Layer 19 of a small transformer language model trained on English Wikipedia (25 layers, counted from 0, width 128).
A neuron's activation on a vector x is SiLU(gate . x + bias) times (in . x + bias), where the dot is the dot product.

Input weights of the MLP neurons that the questions are about. A number n stands for n times 0.0066.
n2 gate (bias -0.016): -23 10 4 -7 10 -32 6 -17 -10 -18 -1 60 49 -4 7 10 -10 23 26 1 35 -5 -27 -30 -3 -5 11 40 24 12 2 -26 8 90 -6 -3 -19 24 57 -3 -36 1 -29 -7 -32 18 23 10 -18 46 -8 4 -33 -34 -27 2 -3 -4 -3 -1 -12 13 5 14 18 15 -9 30 15 -23 -34 22 -9 12 41 -10 30 11 -3 -3 19 43 -13 4 1 46 10 -1 12 -13 -5 -11 -14 -34 -27 1 -16 6 -13 1 33 18 -46 -1 1 2 17 -32 -17 -12 24 6 -15 2 -15 14 -1 41 -20 18 -9 -2 6 -32 22 -7 19 30
n28 gate (bias -0.070): 12 28 11 0 -6 -12 26 43 6 -48 -21 -13 6 9 -16 -12 6 11 17 -24 -6 -1 -1 15 -14 15 12 7 5 1 10 -38 -24 20 12 -59 2 -9 -6 2 17 -32 -9 -9 18 -27 -1 -18 -10 -17 49 3 9 -8 1 -3 19 -14 2 -32 -26 -30 1 3 16 -23 -29 19 -21 -19 -14 1 -51 15 5 -7 30 26 -3 -3 16 2 0 -6 16 8 5 8 20 2 -15 36 -3 13 -33 9 -6 -15 8 -14 7 35 1 -22 6 -13 -21 -17 25 6 -21 -18 7 9 22 -14 18 -40 -4 -7 -13 -24 7 -1 53 47 1 25
n30 gate (bias -0.037): -22 -26 22 22 -12 10 -19 17 4 25 -34 -24 16 -31 -12 19 1 12 -4 -29 20 49 19 10 -19 33 -5 37 -9 12 9 -6 -28 2 34 -32 -38 54 -16 -48 -15 -37 1 12 36 -14 29 10 16 2 37 -6 -17 -21 51 3 29 21 -44 -26 -8 2 -36 -26 -40 -25 -3 -4 -31 -27 -2 -11 31 13 12 -11 5 -20 -15 42 11 4 21 34 20 13 -3 24 -3 26 15 51 -14 -18 -18 49 -8 26 -11 13 3 -8 13 -11 -22 27 -2 5 40 16 -1 1 -35 -17 -6 12 30 -7 14 42 6 10 -22 15 3 41 29 -22
n85 gate (bias 0.002): -32 0 24 22 -6 18 15 -6 20 -38 7 16 -13 -49 -34 -20 -12 6 -15 -26 -14 -29 -8 -30 -13 10 -38 -2 31 19 -19 20 -9 -5 0 32 33 16 -23 11 -14 9 9 6 -31 -52 12 -39 -36 -4 -26 -15 -21 26 -5 7 26 -3 5 -20 -1 -49 -1 -9 5 -8 -3 27 -15 0 -15 25 -19 14 -7 16 41 -15 4 -42 11 -4 -29 -42 -6 -11 -27 -37 -50 11 0 9 -14 20 -22 5 -43 -4 41 15 46 -20 -50 13 -28 -20 27 10 3 -1 -20 1 24 -16 -3 27 13 -5 -9 -4 16 -10 63 11 30 24 3 -18
n148 gate (bias 0.584): 22 -1 -13 -1 17 12 -56 -18 -6 -15 -33 -9 -29 8 3 -16 -14 -12 11 10 3 -39 14 9 24 -10 6 1 2 -6 28 -44 -46 -21 1 11 7 -24 -34 9 -6 7 -6 9 -21 10 -7 -4 -51 -8 -8 8 -4 -17 -30 -2 8 45 -30 -10 12 14 13 -45 5 -1 30 -38 -20 -18 -35 -18 0 -5 -44 40 -24 -6 -30 -17 28 -23 -22 25 9 -54 -13 -1 -18 11 4 -40 -13 8 28 -23 18 -27 -10 2 3 3 -19 11 22 20 -25 -12 -47 3 21 24 -12 10 -13 -1 4 -4 15 16 -12 -24 -22 -26 -13 -18 17 -8
n161 gate (bias -0.120): -19 1 29 -8 -22 28 -26 20 -14 8 44 -9 -11 -6 -60 -4 -32 6 30 -3 -15 14 20 13 -16 56 27 36 4 -27 8 -14 -35 6 -28 1 -19 15 -15 -21 -8 27 14 0 -3 9 12 -25 10 -26 1 -7 -11 -14 -10 -10 13 20 3 0 12 -2 21 33 -10 -11 -14 1 -12 5 -7 -14 15 -29 36 -9 -41 9 -4 -66 5 3 35 17 21 -10 11 3 4 -13 15 28 -38 -41 -7 11 -27 -3 -24 -50 17 -24 -7 -31 14 -8 -1 -73 29 7 -9 -9 -22 47 24 4 32 7 16 -37 -6 -29 3 17 40 51 26 37
n204 gate (bias -0.063): 14 -8 19 8 14 42 -13 -26 -40 -34 23 -19 15 -22 -35 9 5 12 -53 -20 -3 -21 -55 -20 -9 -7 -26 47 1 -34 3 -1 -22 28 13 5 -24 -8 -40 0 33 -1 -2 -35 5 -16 -46 -50 -10 -27 21 12 8 43 6 -35 18 -47 -13 13 20 -43 12 -2 26 -14 -13 29 -26 7 36 -4 37 16 -7 -8 24 23 33 -14 -26 42 40 33 15 -16 -46 -2 21 -18 -6 -15 -17 -10 -23 26 -18 12 -24 -1 -14 -20 -53 -34 -34 45 30 36 11 36 -15 23 11 14 0 8 10 -9 21 20 -2 4 10 -10 19 -4 -20 -4
n237 gate (bias -0.166): 14 3 1 -21 -30 -44 -7 -10 -16 20 0 26 37 -8 17 8 6 -15 -34 -7 8 -6 -40 -20 -19 -11 -34 10 -21 12 -46 -30 -30 8 5 -16 -26 -8 -28 -20 37 -1 9 0 45 27 5 -31 15 4 11 -19 13 50 29 -47 -6 -20 -33 -28 -18 13 -6 18 19 -31 -1 -26 -15 2 -32 6 14 -34 -15 -22 -33 -17 16 -25 35 2 46 28 46 26 -11 -5 10 -54 3 17 -6 9 -9 25 3 1 -8 -14 -19 -1 9 11 10 -29 25 12 3 3 -27 11 37 -12 -24 4 -34 11 -34 12 -43 0 59 31 -44 3 -45 -22
n249 gate (bias -0.108): 1 -30 9 -14 25 3 28 7 13 12 12 18 36 1 -14 -16 -8 -10 -1 3 10 31 -21 -29 30 32 -6 -1 -39 31 -41 -3 -45 14 2 19 7 -6 -37 17 34 37 3 5 12 -1 25 -27 17 14 -6 9 7 27 -8 47 20 -3 -1 -25 -14 6 6 41 -34 27 11 -41 23 4 18 -28 -24 14 -29 1 5 19 10 31 -21 25 43 12 -8 31 14 -17 15 -58 2 35 28 -17 13 -3 5 -20 -24 -57 23 5 17 22 4 -33 3 9 -16 9 26 33 -38 -49 20 -18 -29 -3 -48 6 2 -36 8 -6 -5 -19 -7 -15
n254 gate (bias 0.203): 6 32 -17 -14 -11 36 -32 -6 -31 -14 4 4 -34 -15 -37 -12 -12 29 8 -24 -6 13 -34 -38 -10 -14 -17 32 -1 -4 9 -53 -57 -2 10 2 -4 -18 -1 17 -4 -28 36 -19 1 -34 -9 -13 -29 -18 27 19 19 14 -10 -21 7 22 11 11 27 1 -6 -28 25 -18 20 -1 -30 5 -9 -30 -10 -40 -2 15 0 41 -16 -45 33 21 -1 13 6 -27 -6 32 -6 13 10 33 -38 8 20 -3 37 -18 -39 -31 -13 5 20 -33 -6 21 7 4 24 8 30 1 2 11 25 -8 -7 4 35 -7 1 -18 -13 -30 15 23 43 -5
n304 gate (bias -0.047): -22 23 47 -2 -6 3 22 -38 -33 5 -3 11 -10 -9 -31 4 -25 -2 31 -32 -10 -1 16 -5 0 -4 25 4 8 31 -1 -22 32 3 -15 27 -65 35 -2 -2 -26 -19 -13 -49 -1 -10 -11 32 29 -1 24 9 -31 28 -18 15 19 31 33 46 -56 -41 -14 16 27 9 -14 1 16 5 -23 -12 31 -19 -14 -1 -7 -1 -7 19 7 -25 22 -4 -18 62 19 21 -6 30 9 6 -21 46 -60 25 -42 41 33 -21 22 0 -8 -2 -16 28 -12 6 14 44 -6 -2 -15 2 24 3 -64 -4 -35 -33 -19 4 35 18 3 24 12 45
n314 gate (bias -0.132): -7 -40 25 -11 -5 1 26 22 -15 30 39 33 -2 11 -19 43 -9 -29 44 -6 15 3 -10 -15 -10 32 -16 22 -11 -11 -21 7 -19 50 13 -12 -62 -8 31 21 -47 -16 17 13 -25 -30 -33 7 -16 -18 0 11 34 -4 -11 -1 38 3 -21 -27 18 -6 5 42 31 30 -31 71 -39 -11 -7 -7 22 -36 -33 40 -28 -8 36 -5 -18 -27 -2 11 4 -4 -23 6 8 -15 13 4 -47 7 -13 24 18 32 2 -14 34 7 -1 -27 -5 12 1 7 -1 -1 -9 -22 -16 -10 -18 -19 -4 4 -15 -17 6 20 9 -31 21 41 -12 5
n316 gate (bias -0.068): 0 -34 84 -36 -22 -32 26 -18 -13 -5 -3 15 -17 -6 3 1 6 -46 -4 2 13 -24 2 -7 -38 -10 -57 -26 -4 19 0 25 13 29 -19 -23 27 -14 -21 0 -9 -12 33 9 -26 -15 -29 -6 47 16 -10 21 -1 -10 4 -7 -2 -7 37 22 26 -7 -36 28 4 -1 -20 -24 -15 -4 -9 13 19 -10 6 -46 -19 28 33 15 23 -8 16 37 4 8 -25 -45 38 -6 30 -19 1 -19 -24 -1 -10 30 3 2 -22 -20 -50 31 -18 -5 -7 22 29 -8 -11 11 5 4 6 45 50 -9 -38 32 10 -30 -8 -46 18 13 22 44
n2 in (bias 0.197): -3 -2 -15 26 -9 -6 6 -11 -31 -39 -3 -7 -4 15 14 -12 19 25 15 -18 5 -14 -9 40 -38 22 22 -21 18 7 -40 -14 16 6 -21 -1 -19 -5 36 2 -13 10 -12 22 -36 36 8 12 -22 28 8 -1 -17 -22 -34 3 -45 10 29 -32 -12 -36 48 29 41 -39 16 -27 44 -69 -16 1 5 41 39 -15 24 35 10 -4 7 20 8 32 4 10 6 24 -18 31 12 -10 14 -50 6 -40 -13 2 4 13 -14 -8 -34 39 -16 42 19 -14 7 22 31 24 14 -2 6 24 17 13 -39 10 -11 25 -46 -42 -21 -7 31 18
n28 in (bias 0.287): 39 -1 -9 -7 45 -60 35 22 -26 -13 34 -25 -27 64 -31 -46 16 25 -33 20 -13 -1 -11 42 30 -10 15 -4 15 -13 16 2 14 -44 8 -24 -12 -1 -6 0 -9 -4 14 21 5 31 24 13 17 4 -2 16 -15 -6 -23 28 -11 -1 2 27 -33 24 60 -1 -4 50 -23 -15 32 18 15 28 16 58 11 44 6 -9 4 -1 -2 -28 -69 -43 -18 -15 -26 -58 -18 40 -3 19 -44 51 -15 -18 70 -48 -32 32 -24 21 33 32 -9 4 -55 -31 -29 -31 45 -54 -50 30 41 -62 18 17 7 -35 21 -11 -12 42 20 7 2 29
n30 in (bias 0.032): 11 9 10 5 27 -4 -2 20 1 47 8 23 -5 -5 -47 -4 -39 8 40 -3 9 -23 48 -3 17 16 3 38 34 -28 -14 -42 -18 43 -57 31 54 -24 -6 -12 25 -15 2 -34 20 -2 -22 -12 15 10 -1 -2 7 -22 -9 2 64 3 -8 32 50 37 29 -13 1 16 0 23 -48 17 9 20 -7 -6 -14 -25 4 -1 -47 5 7 10 13 15 -31 -15 -34 -37 -9 1 -5 -10 -5 15 7 -18 -70 33 -32 17 32 7 49 24 -19 -20 17 -32 -47 7 -50 11 24 -27 25 22 16 20 22 9 1 37 -11 -3 14 8 22 -23
n85 in (bias 0.130): -62 -19 -36 21 11 34 14 25 -15 -14 -5 15 -9 9 25 4 3 45 8 -18 -8 16 16 4 25 1 -43 -20 -13 5 -3 -20 6 -60 48 -1 5 -16 12 -30 24 24 7 10 26 -33 7 -16 -19 7 37 -30 -28 27 -14 21 -2 -20 18 -2 -9 -6 -41 -1 -21 9 8 33 6 -5 -3 -3 -26 29 -58 -4 5 -5 -19 -26 -4 94 -11 35 2 -46 -5 -50 -8 -36 -15 -5 -19 -2 -11 -23 -43 -53 -13 -22 19 10 -26 39 24 28 -5 -19 -11 2 -41 24 -7 21 5 8 -15 -28 39 1 -24 0 -31 -12 45 -43 31 4
n148 in (bias -0.009): -50 46 -5 31 -4 -9 1 8 18 -26 -18 1 50 4 -28 -47 24 26 4 9 -6 -70 1 -21 13 7 19 17 3 38 -13 10 -30 17 1 1 -14 7 -20 8 49 8 -19 -14 31 14 -16 -14 19 -4 25 -14 12 -9 6 -26 -3 -1 -5 -14 35 -2 -8 -7 -13 18 -5 -7 55 -8 -7 -8 -34 -36 4 12 3 -12 -5 -7 -19 14 9 -5 -2 3 -3 20 21 47 12 -36 -2 6 39 12 -12 -12 50 -44 47 -13 -37 -1 -7 -73 -7 14 -2 1 27 12 -25 -2 17 7 -17 -16 -4 7 -31 11 -2 -16 -28 -24 21 -14
n161 in (bias -0.013): -72 -7 -51 -28 36 -38 -26 20 27 57 -2 -5 27 -14 7 -6 11 -25 -3 22 -4 -7 51 10 -31 -15 -38 36 -3 6 1 7 -35 32 14 19 -18 6 -52 -22 -2 -32 -17 -23 32 -5 30 8 3 -6 -2 -9 -32 -25 -16 -4 9 -33 -13 43 7 -38 10 -24 -32 26 14 -10 -23 -8 31 4 47 6 -33 62 28 11 -27 6 4 51 -14 -9 20 -14 20 38 30 23 32 25 -19 2 6 14 12 26 53 -21 9 -20 -13 21 40 -35 -3 -11 -12 5 -9 2 -47 -34 18 21 -11 -9 -54 7 -22 -12 26 30 -42 -14 -26 23
n204 in (bias 0.043): -26 -30 -35 40 16 20 -11 30 11 -35 -29 -5 -18 -22 2 -11 9 -14 24 40 26 21 22 10 12 25 -9 0 13 -31 24 -12 13 -13 -29 -14 15 38 21 -22 -17 -35 -16 -1 -8 23 -30 1 -25 18 16 -47 -47 15 -21 0 31 -35 3 -39 7 -50 29 11 21 -5 10 33 5 25 -12 27 42 -14 -37 10 -44 -11 -30 21 -7 -12 -1 13 24 66 -10 -5 22 -6 -13 28 1 -13 -23 -20 20 16 -31 -31 24 27 -38 53 0 -7 -13 5 -16 47 43 -17 -11 -32 -15 -10 -11 -5 -19 10 -32 38 -11 -1 -12 -13 -30 -11
n237 in (bias -0.094): 46 35 0 -3 -14 -3 26 72 -1 -14 -33 16 28 12 35 -28 -19 22 35 16 -3 18 5 -2 27 -34 -1 3 -17 -20 28 -62 17 19 -21 -31 53 26 -32 -3 -12 18 22 -37 -1 -37 24 -1 -11 -1 -20 7 -24 -11 -29 0 -8 54 3 -10 -51 -13 -11 22 -8 35 -6 -4 -36 1 12 14 -15 -25 53 49 18 0 -21 32 -21 -18 10 25 -16 36 -10 -8 3 -21 7 -5 -45 -11 -49 24 32 -4 5 10 5 59 16 -20 -33 -5 39 50 -9 42 -4 -21 0 -11 0 -45 4 -7 9 -22 2 -24 -17 -23 12 1 5 -40
n249 in (bias 0.014): 9 47 6 -4 -26 23 28 -1 -19 -1 26 2 34 -4 -9 18 -5 7 9 -8 18 -36 -9 5 21 4 -28 -12 22 -30 12 -12 23 -1 -40 5 1 -30 7 -1 31 8 -5 -14 -10 9 -19 -13 11 -10 25 22 -2 12 -22 -26 21 -39 6 64 13 2 47 -54 12 5 -13 -1 33 -45 21 2 17 -14 9 8 23 -13 -13 2 -4 5 -54 -64 5 -55 -19 18 9 7 28 -5 -51 46 1 -12 1 9 33 41 -11 8 39 3 49 35 2 -4 23 -20 1 3 -16 39 3 26 -7 4 10 5 -20 24 -15 -1 -15 1 26 16
n254 in (bias 0.201): 4 -6 -18 11 -9 36 -2 -15 -24 -3 -32 7 9 18 -45 -60 35 22 -10 -24 8 5 -15 -44 8 -8 4 15 -13 20 14 1 -7 -21 -3 2 16 3 0 -24 18 -1 1 -31 32 -51 -13 1 -25 -11 22 36 -1 30 -24 1 3 14 -1 5 11 32 13 -4 -8 -27 26 14 13 18 -6 34 3 -45 -1 -11 10 2 -7 -3 25 7 -2 20 -37 -12 -18 -1 -25 17 18 52 10 -3 -8 3 35 1 -8 -16 -67 34 25 -7 5 4 -11 25 12 20 11 48 -12 21 -16 36 -24 -5 6 14 2 1 4 -49 25 25 11 20
n304 in (bias 0.205): -36 53 -24 32 19 21 3 20 6 -23 -24 -4 -4 -10 13 -9 23 18 24 13 21 -11 12 34 -52 -34 -81 -27 -13 -36 40 15 57 -33 51 -17 21 -23 -7 -12 36 -60 -28 5 -18 63 -9 13 -17 69 3 13 -23 55 23 11 -52 -16 -23 13 21 -15 -2 -14 -20 -39 -20 -43 41 -14 14 -17 -6 17 9 -52 22 3 47 17 -24 -13 -23 -25 12 -52 -4 -8 -35 14 12 -4 11 -29 3 1 52 -18 10 57 2 -7 0 -17 -22 3 -3 38 28 -7 33 21 29 -22 32 -18 20 -39 19 26 25 9 10 -14 20 29 -7 -17
n314 in (bias -0.028): -23 7 20 7 -39 21 0 24 -9 -36 -43 -29 19 16 29 38 21 23 4 2 62 10 -54 -18 24 19 -42 48 -10 12 15 -17 4 72 42 3 -49 -18 45 10 -11 -1 29 24 -53 -11 -14 25 -32 -24 13 -13 42 -22 -31 -8 32 -7 -15 -5 46 40 -18 4 9 42 -17 34 -9 15 -10 -31 3 -59 31 34 -33 -28 -10 -19 2 -41 -44 -37 13 -37 -16 9 28 3 -9 36 6 91 -52 4 76 -3 -8 30 -8 -57 8 17 65 7 -12 0 26 -25 -29 -14 -2 2 9 -6 10 -10 -1 -7 -12 -6 -9 -54 -19 -14 -38 -41
n316 in (bias 0.016): 3 32 -7 -29 2 21 6 -28 9 -11 20 7 28 1 42 5 -23 -6 13 -41 -6 -5 34 -36 -27 20 4 -47 13 49 -15 0 6 1 11 16 -3 -27 -55 -12 -13 12 -19 17 26 15 6 4 13 23 -8 45 -17 -36 -47 5 -34 22 -19 3 -17 -30 42 -13 -27 -25 11 -12 46 -31 23 -10 -24 21 -34 -7 28 29 3 18 59 -7 7 19 15 45 -29 -19 -23 31 -17 -7 14 -37 -20 -2 -16 25 48 -23 -20 7 -90 14 22 8 -19 -47 -9 23 34 -12 22 4 -8 -9 -8 -31 3 29 -14 -27 -18 70 0 24 -30 -12

Each question shows a token from some text and the vector x that enters the MLP there. A number n stands for n times 0.22.

" ": 5 -1 -10 0 -1 -3 -34 4 17 2 -5 -2 9 2 -5 0 4 2 11 -1 0 0 16 6 2 6 5 -2 -6 3 -4 0 5 3 1 4 -1 -3 1 3 3 -1 3 7 -12 2 2 0 -2 2 2 12 -3 5 4 -6 6 -3 -14 4 -4 -4 -1 12 -4 -4 1 1 3 3 -5 14 2 -10 -6 -1 3 1 -7 -9 -1 -3 -6 6 -2 -13 -5 0 -8 0 -10 2 -8 0 3 6 -9 -4 -5 -5 2 -1 2 4 -2 -1 4 -3 -1 -5 -3 7 -2 2 5 -4 5 4 0 -1 10 -9 -3 -2 -5 0 5 -3
Which neuron fires most, and how strongly? n161, at about 6.8

"iam": 8 -2 -1 -3 6 3 4 -2 -7 12 4 1 6 0 -1 -7 -1 -2 -6 12 4 -1 0 4 12 -5 -1 -3 -15 -3 -2 10 11 2 -17 4 -4 -10 -4 -7 5 -4 -1 -2 12 -9 -3 -3 13 3 -19 5 -1 1 7 3 -1 4 0 -1 8 -4 -4 -8 -8 -2 5 -2 -12 -7 -13 0 9 10 -4 9 -8 8 0 2 -5 -5 6 0 3 -7 2 5 4 -4 8 5 4 1 3 -16 0 -11 6 1 6 9 6 5 -4 -1 -7 -6 9 5 9 1 -1 -6 -11 -6 -7 6 15 12 4 -9 -1 -1 2 -21 3 6
Which two neurons fire most, strongest first? n249, n314

"n": 11 3 -9 -14 12 2 -7 -11 -2 1 0 -10 -3 -9 10 4 0 8 16 7 3 -2 6 2 10 5 2 -2 0 11 9 -8 13 -11 -5 10 11 0 -22 1 -15 -6 -1 15 4 2 21 -6 5 13 -3 13 15 -2 -5 5 -7 5 11 -2 -2 5 1 -9 -12 3 -2 -2 -2 -3 29 8 -2 10 -2 8 10 7 -10 -5 9 5 -1 -7 -4 -2 -4 4 1 5 -1 -9 14 2 10 -16 4 -13 13 -8 -10 -2 5 -19 3 -5 -5 9 -9 -12 8 -8 1 -2 9 2 -10 -1 0 2 -10 -1 -8 -11 -14 -14 -8 19
Which neuron lights up most? n249

" the": 3 1 -4 0 2 -12 -10 5 -4 10 -1 -9 4 8 1 -7 -2 0 -1 15 -23 6 13 5 -2 -5 3 -3 5 6 12 -9 1 7 -10 -1 -2 10 0 -1 3 -6 3 -2 9 4 6 8 3 17 -10 13 1 -1 12 -2 14 15 5 1 4 -3 -2 -85 -3 0 9 5 -8 8 -2 -4 -15 -7 -6 -4 0 -11 6 -4 2 9 -7 3 -2 -4 1 -4 8 3 -9 7 -2 -9 7 -3 -4 1 2 -10 7 -7 -10 1 5 1 7 -9 -6 0 0 -12 -9 5 -8 -1 0 -2 1 6 17 3 -11 -6 14 -2 9 -9
Which two neurons fire most, strongest first? n30, n148

"F": 2 -11 -13 -6 1 -2 -7 -3 0 -8 0 -4 0 9 4 6 8 5 3 7 -5 -15 0 -6 13 1 1 2 -1 -3 13 7 1 0 -10 0 -4 -6 16 -5 12 -12 -4 9 2 7 -11 11 -7 -8 0 7 5 1 -1 -1 -5 9 -3 2 -5 8 13 2 1 10 -5 18 -3 2 1 3 -9 2 1 6 7 -8 8 -5 11 -4 -4 5 -7 -10 -10 2 9 -8 -6 -9 -4 -1 8 -19 -6 -2 -6 -6 11 7 -1 -2 12 7 -12 10 -2 -6 -4 5 -6 11 -8 -11 -3 -1 13 -13 -4 6 9 5 12 -5 11 6
Which neuron lights up most? n314

"ially": -4 -5 -7 8 8 3 0 19 4 -11 5 -3 4 -2 2 -12 6 1 -4 0 -2 -1 -1 5 2 0 2 2 2 11 9 7 -3 -3 11 -11 -2 8 1 -6 -7 -7 0 0 -8 11 0 9 -9 2 -8 2 1 4 6 3 -12 4 10 9 -5 12 -5 -56 6 5 -6 5 7 -16 -3 6 -9 -6 -4 2 -8 5 14 -4 10 8 -2 1 3 -14 0 -13 -1 5 -10 -1 11 9 8 -4 3 -13 -2 7 -11 0 6 4 -12 3 3 -8 -6 9 -3 -6 5 -4 -9 -5 16 -3 15 2 0 -16 -4 -5 -15 -2 0 17
Which neuron lights up most? n28

"ised": 3 -2 4 7 -6 17 4 -2 8 -1 7 -5 -6 -9 -2 -3 7 -3 -1 5 -3 -1 -5 2 9 -6 -2 -8 -13 7 5 7 9 -3 11 6 -9 -3 5 -6 5 4 -2 9 4 0 -10 -9 -5 -10 -7 2 -3 5 -9 -6 -11 5 13 -8 -3 1 -3 -43 -5 -4 3 -11 17 -6 1 8 4 -6 2 6 -4 -9 6 3 12 -1 -17 -1 9 -20 -4 -14 -9 12 -5 9 -11 -3 -2 4 -2 -4 14 10 -15 -5 -15 11 0 0 0 -10 -15 -1 3 2 6 -14 -8 -4 -8 -10 11 -4 -5 -4 0 -3 4 0 -6 -8
Which neuron fires most, and how strongly? n85, at about 38

"ual": -6 3 -4 1 0 -2 -6 0 2 -2 -2 -26 4 -5 2 2 0 5 8 5 1 -1 -1 6 13 -1 3 -4 -1 -4 4 3 3 3 -4 4 -7 1 7 1 -1 13 -2 8 -6 6 -6 9 -6 4 -2 19 -3 9 -1 8 5 -11 22 -3 -11 -1 -4 -47 8 12 8 5 -5 -12 2 -7 0 6 -3 11 19 20 2 -10 4 6 -11 7 13 -16 8 5 1 17 9 7 -4 -9 3 -24 12 -7 3 -6 -10 -1 14 3 7 1 0 3 -9 -4 10 -12 3 0 -1 -4 -3 -13 10 1 -5 -8 -4 -5 -6 3 -7 -3
Which neuron lights up most? n28

" |": 14 -2 -5 2 1 -1 -7 3 0 2 -8 -20 0 3 -9 -4 14 -6 10 4 2 -1 0 6 0 4 7 9 1 2 4 3 8 -3 -7 -2 1 -4 0 2 1 1 6 8 -6 8 -1 4 -2 -3 -2 9 0 -4 1 3 1 27 -16 0 2 10 0 -13 -3 0 -4 -1 -2 7 -7 0 1 -8 7 -1 2 -2 -7 3 4 -5 5 1 1 -3 -2 -3 -7 -2 6 -3 4 5 0 9 -5 5 0 4 -3 2 1 -1 -7 7 -6 0 -4 0 -4 7 -1 0 7 0 1 -1 -1 4 2 0 -2 -3 -2 0 3 6
Which neuron lights up most? n30

"1": 4 -1 1 1 10 -5 -17 -2 10 3 -7 2 9 -10 3 1 12 6 4 7 3 -9 -4 0 0 -5 1 1 -1 8 7 -2 -4 -2 4 -5 -1 4 2 -11 8 -5 -1 12 11 5 14 9 -9 -11 -4 4 8 -4 0 16 -6 13 -2 6 13 12 6 1 3 2 0 0 -5 5 -2 4 -3 9 3 -3 -2 -2 -9 11 1 -3 3 1 4 -21 -3 0 -7 2 6 8 7 -6 4 -3 0 2 4 -9 -4 0 2 5 -3 8 -3 -1 2 12 -11 3 -1 4 9 -10 0 -8 15 8 3 3 -3 2 -6 3 6 11
The three highest activations, in order: n30, n254, n148

"ome": 2 -11 -8 6 9 -2 3 -15 -1 -16 -1 3 -4 4 11 -5 3 6 18 -7 4 -7 9 -3 10 -2 -7 -3 5 20 2 -3 4 4 -12 5 -3 1 6 4 4 7 -7 2 7 13 3 7 2 8 9 12 -9 5 -7 -5 -5 6 -10 0 -4 3 -5 -2 10 2 12 -11 13 -17 10 -9 -1 6 -12 -6 -9 -7 -12 -5 -10 2 -6 2 9 -28 0 8 6 -12 1 2 10 2 -3 -4 -16 -2 -4 5 -9 -7 -12 -7 1 9 9 9 9 4 -3 -7 0 4 0 -15 -4 9 3 8 -1 -8 6 4 1 -10 -9 2
Which two neurons fire most, strongest first? n2, n148

"E": 4 3 -3 8 6 0 -8 -10 -3 5 2 3 -11 -3 -17 -3 1 3 1 23 -8 -1 -13 -3 10 -4 0 -6 5 0 2 0 2 -17 1 4 4 1 0 -3 5 -6 -8 5 6 9 2 8 0 7 -3 4 2 -1 -3 1 -6 6 3 2 13 3 -5 13 -5 3 6 -11 6 -7 1 3 -6 8 2 1 -1 2 8 4 15 -3 -1 -8 -5 2 1 -1 3 7 -14 1 1 18 -3 -17 1 5 3 -4 -17 -11 -2 -2 -12 3 -3 2 -15 6 9 5 12 -3 -1 -18 -2 -1 10 -9 7 5 5 10 3 -10 1 -2
Which neuron lights up most? n249

"on": 19 13 -17 6 6 -7 -6 6 -2 -8 3 -1 -5 7 -1 4 2 -7 9 -6 7 -5 3 0 5 -2 -3 3 12 -2 8 -3 8 -3 -3 13 -5 -5 1 -2 -9 14 -3 18 -15 -4 -3 4 -7 -3 -2 13 -1 3 0 -7 -6 -11 -14 8 -7 5 11 -13 8 -3 -9 6 5 1 -3 15 14 -2 -6 7 -4 2 0 -1 0 0 -13 -1 15 -1 -5 10 4 8 7 6 -1 -1 3 0 12 -8 7 4 -5 -7 8 10 -2 -2 -1 3 0 7 -7 -11 -3 0 -5 2 -18 8 -10 2 -2 -1 -5 -9 1 0 5 -6
Which neuron lights up most? n314

" t": 3 -3 0 3 6 7 1 7 18 -3 0 12 0 2 5 -5 8 -3 4 7 -8 -2 10 0 3 0 1 -7 -8 7 -4 7 4 -7 -13 14 -3 -2 4 4 14 -8 6 3 1 16 4 6 12 8 10 -1 -5 6 -10 19 4 1 12 8 -2 4 -7 -5 -9 -3 8 -7 9 0 -3 -2 3 -12 2 -2 5 8 9 -3 4 -5 7 1 6 3 -2 6 6 0 1 8 -5 -1 9 -34 -4 -4 5 -6 -11 3 8 6 5 3 5 -5 -10 8 4 -4 4 3 -3 2 -7 6 -4 13 15 13 -3 7 -7 -13 7 1
Which neuron fires most, and how strongly? n249, at about 12

" L": -1 -4 -13 8 -5 -5 12 1 -4 8 2 0 0 15 13 -7 -5 -5 4 15 2 1 -2 -3 17 -5 8 -2 -4 6 18 -7 5 -8 -13 -2 12 6 -5 3 3 -1 -5 4 3 -4 13 -1 5 -6 -4 20 -11 -8 -2 -2 2 5 -4 -16 -2 12 -4 -2 0 -1 -6 -2 1 1 -3 11 -3 -1 2 -1 -1 -4 -3 3 15 6 8 1 1 1 -8 -8 -4 0 -3 -1 1 8 5 -25 1 9 -3 -4 4 0 2 6 0 13 -2 -4 -13 9 -2 -3 0 -1 10 0 5 -10 -3 -8 -1 3 7 -5 -2 -21 7 -8
Which neuron lights up most? n304

"oy": 6 -1 9 0 1 -18 -12 -11 -10 5 -6 -6 1 -7 2 -14 1 -1 3 -1 6 -10 8 -5 3 -5 -1 2 0 6 4 16 -1 -4 1 4 -17 -2 11 6 -9 -2 -19 -8 -5 1 1 17 -22 6 4 8 5 -1 -10 -13 -3 -1 10 12 0 -4 3 -12 13 2 9 -4 -2 0 -14 -11 3 3 -2 -1 2 -3 6 11 2 -1 2 9 8 9 8 -2 2 -3 8 -14 -2 2 5 -19 7 -7 -2 9 -5 10 -8 6 12 -3 0 8 -5 -3 -13 -2 -8 11 -9 -4 6 -2 -12 -1 -9 15 -5 -3 0 -9 -7 8
Which neuron lights up most? n2

" Bar": 8 2 1 12 1 1 11 1 4 4 -5 9 -7 -1 12 -8 8 6 2 17 -12 -2 -8 8 15 2 -4 -3 10 1 10 4 11 0 -8 3 5 9 -11 -4 6 0 -8 2 2 -4 0 0 11 7 -17 5 7 4 -6 -4 5 -1 -15 2 11 3 10 -5 5 -7 -5 -15 -5 1 3 3 2 3 3 -6 -2 1 -11 -4 -8 4 3 6 -4 -5 -4 1 -1 -5 13 3 -4 16 2 -14 -9 -7 0 8 -1 2 5 -10 5 12 -9 10 9 -8 7 -1 -13 -2 -2 -21 0 1 -1 -1 2 1 10 10 13 -4 1 -22
Which neuron lights up most? n249

" re": -7 3 -2 4 6 -1 5 -3 19 3 2 -16 10 -1 4 0 -4 8 4 5 -7 4 -5 -3 8 1 -3 -15 7 4 15 -11 6 -14 1 5 -9 -6 -12 -2 -3 -2 2 -3 11 13 3 13 4 -2 0 1 -14 -1 -11 11 -5 -4 6 12 -7 14 8 -13 6 -5 -3 -4 5 2 -7 -1 -4 -5 6 18 3 10 9 2 2 6 7 -7 2 5 -2 -13 -2 7 -2 -6 2 15 7 -26 3 -9 5 -5 -10 -1 -9 -7 4 9 -10 -7 -11 19 -10 -7 6 -7 11 9 7 8 3 -1 0 -1 6 0 -12 -9 -17 14
Which two neurons fire most, strongest first? n304, n148